Layer 8 of a small transformer language model trained on English Wikipedia (14 layers, counted from 0, width 64).
A neuron's activation on a vector x is ReLU(weights . x + bias), where the dot is the dot product.

Input weights of the MLP neurons that the questions are about. A number n stands for (n - 500) times 0.0031.
n2 (bias -0.057): 496 551 354 561 531 534 568 906 564 416 537 586 319 422 474 497 550 556 368 363 400 657 448 656 629 303 487 451 467 492 500 468 645 343 465 432 572 413 616 548 649 663 376 380 662 344 603 705 291 611 286 577 632 484 493 511 500 321 781 724 580 460 469 608
n12 (bias -0.100): 475 595 642 591 315 489 356 442 339 347 373 203 549 366 756 561 347 505 672 345 430 510 632 617 464 363 535 438 416 648 457 563 453 540 575 415 647 633 475 491 471 281 507 901 462 495 799 413 723 527 694 549 732 298 213 460 663 755 717 599 485 504 660 399
n31 (bias -0.139): 437 715 525 345 470 452 448 506 642 436 647 505 700 549 445 562 406 556 451 417 359 379 413 844 424 339 410 600 496 526 468 370 443 477 555 367 414 590 436 533 435 449 588 645 561 576 377 755 504 506 601 496 605 528 607 539 473 285 364 524 462 409 632 383
n55 (bias -0.029): 449 577 421 708 359 361 445 500 758 660 469 661 335 426 576 582 490 231 664 592 531 645 459 729 663 151 488 516 381 495 498 426 581 700 441 474 424 498 431 309 281 572 418 422 266 527 486 558 368 463 425 712 691 471 567 499 507 667 523 459 450 601 390 527
n69 (bias -0.051): 592 738 576 456 603 539 382 430 614 629 538 383 585 545 324 485 624 481 456 363 578 509 643 424 490 442 526 398 432 553 428 495 458 364 602 345 636 756 428 974 440 439 442 542 576 572 473 496 616 398 579 462 443 390 321 415 544 450 454 664 547 593 582 554
n71 (bias -0.089): 255 561 326 359 532 438 542 594 650 611 446 393 627 469 281 420 388 588 631 525 610 637 389 495 634 515 627 305 484 511 553 483 624 456 629 374 493 369 395 481 635 607 293 396 373 326 461 842 438 386 428 257 742 563 485 338 451 504 582 497 524 832 337 595
n77 (bias -0.053): 545 534 372 536 670 458 475 608 430 524 412 526 566 323 442 336 616 600 388 523 684 614 395 558 404 318 565 445 483 488 558 396 509 492 420 445 473 582 415 425 637 347 717 441 558 613 543 635 461 483 321 611 549 616 428 256 585 321 522 525 629 455 548 487
n85 (bias -0.087): 534 717 618 514 555 391 428 393 537 565 670 394 440 442 453 330 480 536 368 415 471 444 622 663 590 192 371 412 423 324 561 565 571 503 480 572 311 511 625 556 591 476 614 406 443 462 536 547 414 535 407 536 415 520 313 559 404 526 553 358 741 459 492 580
n95 (bias -0.071): 364 546 549 461 421 362 465 441 408 630 490 351 389 471 465 539 598 410 581 464 458 338 389 722 650 617 300 304 330 234 420 854 359 569 337 540 723 501 483 521 402 870 671 567 584 454 645 353 508 490 494 620 461 551 398 687 506 531 616 455 629 515 444 446
n96 (bias -0.069): 551 482 395 569 739 460 171 369 517 646 643 617 618 379 532 429 543 470 449 309 405 710 426 594 473 345 473 577 330 581 216 464 483 367 376 708 459 650 545 275 394 626 470 562 487 386 357 367 489 441 538 615 601 519 411 392 453 615 836 425 584 625 512 406
n97 (bias -0.144): 704 519 362 349 321 431 651 830 388 412 381 510 539 271 402 598 547 333 277 404 369 522 365 354 459 334 501 700 657 512 423 654 459 444 463 628 421 349 594 425 487 376 616 430 485 543 742 594 635 639 499 374 479 703 399 441 619 299 925 416 515 598 433 397
n103 (bias -0.105): 411 641 461 589 600 561 807 689 435 397 250 388 318 427 509 547 494 561 406 542 634 284 571 364 457 671 395 518 330 285 474 440 477 501 609 410 415 369 391 585 447 550 514 415 466 637 338 606 592 718 651 557 620 667 446 384 673 399 401 650 553 555 487 520
n107 (bias -0.128): 552 478 418 492 266 490 478 815 571 589 544 498 537 408 599 593 578 697 657 529 478 415 548 449 461 410 587 454 227 476 465 456 398 359 356 505 468 505 509 452 568 615 497 579 355 644 670 436 394 684 349 552 533 524 548 505 423 650 227 537 481 451 464 835
n118 (bias -0.046): 148 626 488 522 385 518 455 600 505 675 575 697 528 661 385 476 595 663 462 528 406 456 545 488 459 579 551 510 638 477 448 554 516 535 431 378 642 572 325 429 425 470 408 493 602 407 400 426 352 476 511 506 755 741 516 456 204 408 603 481 620 552 670 640
n119 (bias -0.019): 537 464 636 602 553 551 428 451 580 351 400 413 518 433 597 526 419 492 633 644 467 444 485 362 468 573 383 472 486 403 655 329 370 266 758 458 465 758 521 645 494 614 400 474 534 486 678 449 315 501 512 517 447 464 479 533 395 603 602 365 411 522 670 356
n127 (bias -0.062): 488 481 645 417 435 372 511 599 548 493 489 328 634 334 460 718 465 364 325 681 541 562 510 501 487 307 699 546 235 590 588 492 464 176 651 772 397 548 397 537 443 333 444 373 555 462 465 632 481 531 636 491 490 724 436 688 472 555 433 339 500 421 219 476
n131 (bias -0.103): 380 595 555 282 515 719 488 470 470 505 644 192 777 458 555 446 437 333 303 443 444 710 633 588 387 644 488 525 284 562 351 407 344 408 416 433 338 791 628 457 553 415 590 863 345 386 540 593 792 676 339 386 435 626 485 377 524 601 572 483 399 541 643 452
n135 (bias -0.049): 397 516 476 465 354 510 589 412 504 433 433 504 427 447 531 408 488 674 408 464 405 612 367 473 604 553 470 697 466 606 608 459 560 396 360 631 700 690 414 342 457 415 625 585 426 417 377 511 349 577 516 559 498 459 656 437 434 469 368 482 477 366 588 514
n162 (bias -0.051): 334 515 607 661 324 634 287 478 735 408 462 347 297 421 845 414 509 728 411 505 407 741 478 564 490 602 450 439 239 430 688 576 575 559 428 570 539 435 236 526 448 693 304 503 367 561 543 324 590 302 734 486 475 570 551 517 604 586 507 618 496 459 753 455
n183 (bias -0.111): 480 563 402 383 610 283 510 465 485 549 555 281 498 589 802 480 415 414 437 289 419 518 434 487 436 289 347 802 434 515 590 461 526 527 489 546 295 617 772 384 486 518 607 596 552 508 491 540 631 590 551 301 501 611 331 404 574 788 639 552 523 716 575 456
n185 (bias -0.064): 401 473 546 621 502 553 686 543 305 527 411 607 587 716 375 527 442 521 621 571 340 622 537 542 591 458 417 409 396 363 448 401 540 317 340 477 408 488 350 469 559 447 181 576 534 345 429 438 323 465 678 772 715 512 663 528 409 418 541 648 729 680 360 516
n186 (bias -0.071): 451 352 617 436 586 522 227 727 568 524 517 651 421 425 369 462 783 259 500 475 666 380 449 479 771 499 446 630 404 642 442 526 440 695 327 690 473 491 382 464 305 819 515 433 606 468 541 439 498 363 571 730 616 474 477 474 593 557 716 392 705 603 586 564
n188 (bias -0.097): 501 595 462 532 613 555 597 635 720 469 601 452 489 421 617 525 750 277 273 508 475 726 670 488 637 437 448 550 530 343 709 316 491 580 449 445 416 603 493 547 425 498 97 375 336 328 396 333 338 408 568 709 468 384 393 522 407 567 474 332 529 503 590 444
n194 (bias -0.109): 514 454 544 597 476 607 509 483 463 378 590 572 303 287 562 577 491 544 633 650 433 738 447 566 511 343 331 368 434 381 351 479 358 406 420 555 420 397 666 216 679 793 472 316 431 490 606 604 591 732 540 506 700 340 446 587 641 572 647 420 513 580 464 570
n203 (bias -0.073): 521 563 594 456 511 414 549 461 465 409 455 456 454 506 444 572 470 448 599 626 314 637 481 620 659 334 434 721 575 208 462 444 520 516 388 532 539 533 635 550 444 584 684 606 678 305 489 559 495 475 633 496 623 528 484 302 551 448 426 414 654 461 385 362
n205 (bias -0.037): 499 561 477 501 324 390 553 584 538 494 582 504 459 649 772 413 525 585 478 501 415 594 427 393 493 431 589 449 631 553 499 713 84 363 645 579 350 487 545 520 522 291 456 365 331 703 560 444 571 685 364 681 560 422 578 386 569 476 535 300 415 456 648 444
n214 (bias -0.062): 517 489 414 486 602 538 395 461 510 318 469 568 574 397 594 318 807 644 549 585 591 490 295 580 372 498 364 514 534 607 520 262 409 410 484 384 461 322 567 725 352 550 443 697 590 678 671 468 510 365 727 377 530 529 330 697 682 503 438 462 453 457 544 468
n219 (bias -0.063): 380 395 495 661 551 491 603 526 389 382 301 456 565 498 446 683 895 511 622 503 708 675 416 543 344 381 526 443 385 585 553 382 482 603 477 492 419 621 421 587 648 607 435 619 477 471 580 361 551 436 671 431 428 520 57 451 537 311 490 726 457 405 507 600
n225 (bias -0.040): 554 513 528 788 580 485 371 574 517 657 415 422 472 546 587 584 588 463 207 405 529 469 598 598 474 269 557 523 419 667 605 543 387 624 540 558 676 436 413 456 467 590 461 382 383 417 404 573 500 560 513 410 481 469 486 516 585 437 578 540 474 449 698 481
n241 (bias -0.096): 530 525 405 567 454 377 535 494 412 608 140 648 689 443 406 568 322 459 489 580 466 457 333 486 357 472 536 511 445 536 533 543 335 642 586 667 342 492 607 601 451 419 424 477 466 730 634 639 750 340 459 561 678 616 437 438 638 500 517 460 495 485 458 410
n250 (bias -0.100): 493 433 786 621 377 545 473 479 854 346 429 474 426 711 502 536 480 346 434 460 348 449 592 546 408 533 323 554 396 554 479 671 482 631 468 746 663 425 508 354 553 765 639 416 398 482 536 480 506 506 528 506 660 557 254 460 737 295 607 479 524 486 422 327
n254 (bias -0.053): 546 417 644 352 603 575 534 495 409 432 534 302 640 634 656 446 532 388 319 444 407 510 530 661 638 294 513 605 501 369 552 587 486 529 662 427 295 391 377 481 787 332 308 438 376 639 486 579 535 676 387 475 465 348 644 490 575 451 569 302 364 650 382 456

Each question shows a token from some text and the vector x that enters the MLP there. A number n stands for (n - 500) times 0.0091.

" J": 551 578 379 448 484 475 597 347 363 631 750 542 517 513 355 460 341 595 521 653 533 525 653 287 502 396 640 463 558 412 595 478 506 567 534 576 631 490 409 454 500 531 647 476 519 482 495 325 432 318 284 560 313 509 560 558 684 510 372 607 459 376 542 520
Which three neurons fire most, strongest first? n77, n135, n85

"er": 484 474 517 376 434 602 457 359 422 431 772 575 415 491 546 322 454 593 542 487 486 554 496 225 450 443 634 546 663 424 610 372 791 536 591 535 522 459 416 453 465 434 581 512 587 551 436 292 554 415 327 454 466 548 536 697 683 434 433 641 395 494 558 446
The neuron with the highest activation: n162

" F": 535 474 493 475 500 519 561 354 352 633 549 528 518 501 361 423 293 548 499 646 517 506 591 288 405 383 621 556 526 414 468 488 558 585 614 522 635 429 461 566 417 581 676 499 522 421 495 513 568 261 389 541 319 369 629 710 690 547 491 530 473 351 517 427
Which two neurons fire most, strongest first? n241, n69

"ur": 474 398 432 423 655 606 576 528 482 438 793 611 478 434 423 354 258 553 537 615 615 502 619 290 426 516 593 458 772 485 559 417 674 556 546 498 499 350 360 540 384 583 537 400 570 489 411 356 559 388 368 518 453 427 529 593 673 408 504 616 361 496 465 565
The neuron with the highest activation: n71

" p": 482 526 473 416 376 442 624 313 430 502 801 573 614 490 352 490 516 521 574 599 491 565 665 319 429 474 531 546 557 463 507 437 575 518 657 569 478 340 429 455 412 507 507 585 556 374 536 454 452 354 352 589 312 501 558 651 702 502 475 667 397 308 550 470
The neuron with the highest activation: n214

" It": 590 548 578 377 423 560 471 278 346 478 560 487 423 457 540 466 332 523 544 681 491 519 687 351 417 446 654 511 655 445 487 468 602 582 606 556 509 429 439 544 458 543 578 635 531 442 477 298 654 263 366 501 425 429 680 557 707 504 488 486 459 332 522 483
Which three neurons fire most, strongest first? n12, n162, n203

"ed": 432 567 517 342 448 476 557 425 332 485 711 542 443 560 489 454 372 502 496 422 454 523 592 237 486 432 636 524 611 438 601 395 717 604 638 496 453 388 470 408 426 590 709 502 577 471 545 415 566 406 320 521 370 483 515 725 669 397 493 683 323 523 481 583
The neuron with the highest activation: n183

"ivers": 468 581 523 464 510 475 574 455 328 485 806 527 465 519 577 431 343 498 597 494 504 475 646 291 412 451 635 512 651 493 521 462 574 634 594 449 523 514 363 461 452 608 505 568 574 447 454 456 517 310 234 477 282 477 466 627 668 540 594 689 322 360 498 551
The neuron with the highest activation: n12

" f": 408 485 490 450 509 607 546 403 366 583 605 549 465 543 357 507 427 571 531 613 540 445 567 151 462 501 551 553 585 457 440 413 538 529 576 630 584 457 457 525 393 576 607 557 544 441 449 507 567 277 291 599 309 393 594 651 697 531 496 644 393 433 445 472
The neuron with the highest activation: n69

" to": 484 592 635 392 542 486 642 346 384 419 748 535 482 601 422 458 331 511 529 627 410 433 583 319 465 381 626 583 585 342 571 460 638 498 676 488 450 432 389 494 544 578 575 599 530 454 480 428 573 369 326 538 431 466 566 645 679 389 431 607 362 338 516 554
Which three neurons fire most, strongest first? n254, n31, n203

"at": 456 502 469 395 456 400 524 419 429 405 689 571 461 418 398 478 338 570 619 639 549 477 570 279 433 589 624 369 645 508 583 422 600 576 652 572 563 274 447 415 467 766 571 493 557 423 407 319 483 563 336 544 433 539 534 652 685 536 426 544 457 448 422 532
The neuron with the highest activation: n194

" E": 465 341 438 462 557 522 547 468 486 586 684 699 447 530 417 438 357 585 556 548 525 534 640 402 345 349 554 550 712 454 566 435 544 579 624 527 662 394 442 526 489 551 554 351 533 252 447 386 463 433 297 504 356 376 534 566 689 461 527 655 524 334 529 491
Which two neurons fire most, strongest first? n2, n225

"ar": 381 436 463 454 445 478 465 418 403 485 670 591 545 440 453 385 372 558 569 606 565 506 539 298 449 552 653 434 760 389 537 478 763 575 732 527 513 404 483 463 323 585 563 272 629 452 516 385 406 403 369 480 481 498 578 651 659 411 464 593 479 538 471 520
The neuron with the highest activation: n71

"z": 448 483 474 554 426 498 493 336 286 462 718 647 522 533 500 470 336 454 570 633 546 557 664 380 476 338 648 535 624 399 517 435 732 548 651 435 627 431 519 279 492 587 447 443 507 520 358 431 435 401 362 540 441 538 505 695 680 573 437 581 319 416 523 455
The neuron with the highest activation: n55

"u": 483 440 435 400 463 686 482 414 382 544 768 659 382 469 623 238 369 526 521 470 582 523 544 311 485 456 518 502 787 464 483 482 680 515 543 487 534 578 444 542 485 484 478 458 626 416 321 317 563 412 368 565 443 584 485 666 667 466 474 616 352 362 497 513
The neuron with the highest activation: n118

" S": 496 526 453 426 413 466 588 288 382 566 755 607 476 459 354 531 347 533 491 618 514 509 721 317 410 402 553 552 654 460 575 375 499 662 626 512 667 405 385 501 444 595 521 461 548 421 484 369 623 391 382 574 361 482 520 631 678 429 456 574 441 308 593 476
Which two neurons fire most, strongest first? n225, n69

"it": 521 520 418 450 475 481 639 346 348 483 974 526 472 482 505 364 451 394 518 511 599 507 599 279 462 597 549 419 611 409 625 355 610 631 590 587 508 416 405 391 464 624 543 565 568 387 471 345 536 385 223 531 494 526 591 713 636 549 444 493 456 500 486 516
The neuron with the highest activation: n188

"s": 526 591 528 494 539 405 510 301 400 549 899 515 426 631 481 587 344 445 499 640 420 468 589 339 470 437 605 546 687 454 534 315 481 566 557 532 563 363 492 474 486 663 507 413 564 473 405 238 449 516 339 576 434 491 528 563 680 511 506 673 365 459 455 456
The neuron with the highest activation: n188

"ang": 379 402 410 428 567 633 540 276 282 568 788 657 499 492 557 357 331 467 589 442 635 486 577 378 524 503 562 465 739 419 550 531 601 467 622 471 537 457 384 624 445 607 559 508 559 422 367 278 558 379 296 535 431 518 546 639 642 486 533 635 388 526 459 451
The neuron with the highest activation: n69

" was": 549 569 558 383 422 452 563 361 333 577 662 513 465 586 484 481 367 467 489 614 449 460 649 357 431 401 596 564 574 371 627 431 748 470 606 486 400 443 346 505 424 569 539 554 614 456 591 400 570 412 335 584 343 428 600 575 678 481 513 594 386 332 524 634
The neuron with the highest activation: n254

" comp": 505 558 547 480 464 428 543 470 363 574 552 599 539 590 359 430 541 500 502 499 536 574 629 352 360 580 544 493 631 345 507 497 580 456 564 574 446 334 463 417 347 632 591 513 566 420 487 530 488 320 326 606 398 460 522 660 711 461 534 659 351 363 486 494
The neuron with the highest activation: n95

" as": 495 665 536 389 448 417 574 424 327 410 583 525 454 571 505 454 358 489 533 606 418 526 589 442 434 412 535 542 627 438 618 362 637 624 652 491 410 384 438 463 494 547 595 634 557 456 472 326 526 407 368 566 417 444 639 604 702 395 430 709 463 266 535 537
Which two neurons fire most, strongest first? n31, n203

"m": 498 325 421 452 485 528 524 351 375 536 704 532 510 550 596 465 414 460 575 544 525 538 732 338 448 496 563 513 551 520 495 389 708 444 576 524 620 421 457 428 526 568 445 555 534 478 421 187 388 332 360 533 431 517 532 640 728 496 502 705 360 445 488 501
The neuron with the highest activation: n162

"nd": 372 369 601 384 707 533 440 429 307 420 700 614 532 580 399 428 314 542 566 564 523 529 746 312 454 400 555 444 628 515 526 421 516 630 565 526 618 409 448 440 444 626 500 538 501 450 538 312 476 507 286 487 332 477 554 620 684 608 531 573 422 474 420 504
The neuron with the highest activation: n254

"ort": 389 522 597 440 465 386 552 471 373 425 686 557 514 487 545 467 383 646 630 459 556 483 573 314 367 524 673 438 630 372 471 428 642 567 659 585 560 316 443 400 422 753 536 563 496 404 395 312 480 445 338 568 451 432 532 662 650 562 505 589 467 380 374 638
The most active neuron and its activation: n107, at about 1.7

"id": 526 693 483 265 477 520 545 407 375 487 648 433 552 573 509 458 385 444 566 478 564 570 508 249 508 496 596 582 577 410 685 457 657 523 606 503 490 415 460 466 527 592 661 534 583 434 457 357 485 462 311 472 370 474 497 680 677 464 496 646 338 397 311 523
Which two neurons fire most, strongest first? n183, n254

"y": 489 474 576 446 499 596 577 379 496 481 776 663 418 633 484 402 389 513 560 582 516 509 637 435 458 374 583 510 757 455 562 436 542 598 585 557 546 452 402 507 432 510 598 428 576 352 453 170 587 411 294 523 461 420 518 568 684 407 423 571 370 474 438 422
The neuron with the highest activation: n250

"ri": 593 527 468 403 548 476 539 591 348 450 621 584 520 496 424 534 290 553 672 654 533 580 652 269 430 605 578 410 645 396 511 418 627 446 560 487 527 392 430 304 509 630 601 435 543 456 354 210 500 492 307 639 399 571 439 633 663 472 508 526 483 335 551 540
Which three neurons fire most, strongest first? n194, n107, n103

" t": 428 456 575 455 435 640 587 347 533 493 600 620 467 533 377 391 398 563 540 556 464 493 668 232 483 445 606 531 495 467 469 434 684 403 721 537 545 396 486 442 405 549 586 398 580 405 400 380 585 429 353 510 358 560 558 679 701 509 390 657 540 363 438 531
The neuron with the highest activation: n127

"b": 510 494 460 449 483 570 466 346 273 544 660 649 545 521 563 364 418 470 594 466 590 448 510 317 559 418 597 514 477 489 505 464 640 443 622 580 664 457 618 476 455 520 622 617 537 428 423 200 495 292 303 505 427 595 573 629 672 477 525 666 319 409 441 502
Which three neurons fire most, strongest first? n96, n135, n214

"t": 541 401 487 474 499 458 501 296 445 470 725 529 468 541 547 480 439 515 543 566 517 562 708 303 380 420 588 443 608 411 514 377 597 487 687 606 587 349 489 418 605 582 428 477 579 456 393 309 522 451 418 545 450 469 468 784 710 443 479 508 333 388 472 472
Which three neurons fire most, strongest first? n194, n250, n254

" res": 372 497 594 433 321 489 593 330 363 506 700 546 512 643 421 459 481 520 524 519 497 427 537 328 426 437 443 577 589 545 585 414 592 614 665 524 433 368 458 409 504 644 532 480 561 425 470 374 519 444 266 547 445 493 515 567 705 533 557 706 471 304 573 479
The most active neuron and its activation: n250, at about 2.3

" h": 356 442 567 498 406 593 596 325 444 511 795 611 408 573 424 472 348 507 577 536 500 534 614 191 441 446 620 550 522 471 589 448 560 462 599 565 505 419 406 448 434 584 506 507 534 459 468 407 556 261 340 482 404 581 559 622 696 488 429 756 454 351 520 554
The most active neuron and its activation: n162, at about 2.9

"uc": 454 694 408 419 380 469 545 540 412 502 724 517 467 622 524 394 417 429 535 541 592 565 503 221 396 451 639 489 717 528 649 368 634 595 633 490 502 440 457 331 393 531 586 500 565 391 415 459 492 430 268 564 479 488 528 627 657 507 534 595 299 385 592 452
The neuron with the highest activation: n205

" M": 460 403 405 490 598 533 621 397 380 645 703 567 442 514 451 484 347 573 492 564 548 561 805 386 378 368 526 516 612 583 499 453 620 560 548 433 669 419 361 494 465 581 553 489 557 324 470 317 476 344 285 474 388 413 526 553 685 517 465 675 479 426 559 463
The most active neuron and its activation: n225, at about 2.3

"ass": 371 446 512 422 522 549 519 266 389 507 844 594 386 487 586 362 340 463 555 467 527 490 664 277 423 485 594 512 699 445 476 347 684 463 619 539 599 501 483 508 486 580 497 589 529 535 363 362 444 385 350 603 458 511 480 701 676 537 482 589 344 571 446 493
The neuron with the highest activation: n96

" g": 315 466 564 526 374 566 580 417 364 561 819 654 478 515 367 411 360 565 470 602 530 525 658 229 511 440 600 543 615 406 616 440 659 474 672 570 475 462 451 473 347 487 557 526 513 432 489 424 576 386 341 529 325 490 522 760 637 523 369 602 482 454 477 444
The neuron with the highest activation: n127

"en": 490 332 511 488 443 633 562 272 295 433 740 642 516 457 423 360 335 484 387 500 569 526 589 285 500 473 593 512 771 459 549 480 648 599 576 463 554 454 485 555 348 550 532 453 589 525 410 331 502 419 407 526 482 450 586 720 660 436 523 533 381 466 603 505
Which three neurons fire most, strongest first? n214, n118, n135

" app": 448 585 582 441 353 475 574 402 347 485 397 506 627 511 434 505 502 468 519 460 549 488 592 287 523 571 556 563 608 361 444 459 697 476 630 615 422 330 431 416 423 558 663 499 524 385 563 465 576 378 332 616 349 458 604 695 688 570 564 579 441 314 451 543
Which three neurons fire most, strongest first? n97, n95, n241

" st": 403 443 502 476 549 602 585 448 402 587 763 620 428 532 525 434 389 530 503 595 546 491 705 242 466 479 591 584 577 511 555 395 544 566 754 580 499 447 352 548 354 528 432 459 554 336 472 400 607 330 344 462 371 503 490 682 657 498 431 574 460 295 364 559
The neuron with the highest activation: n127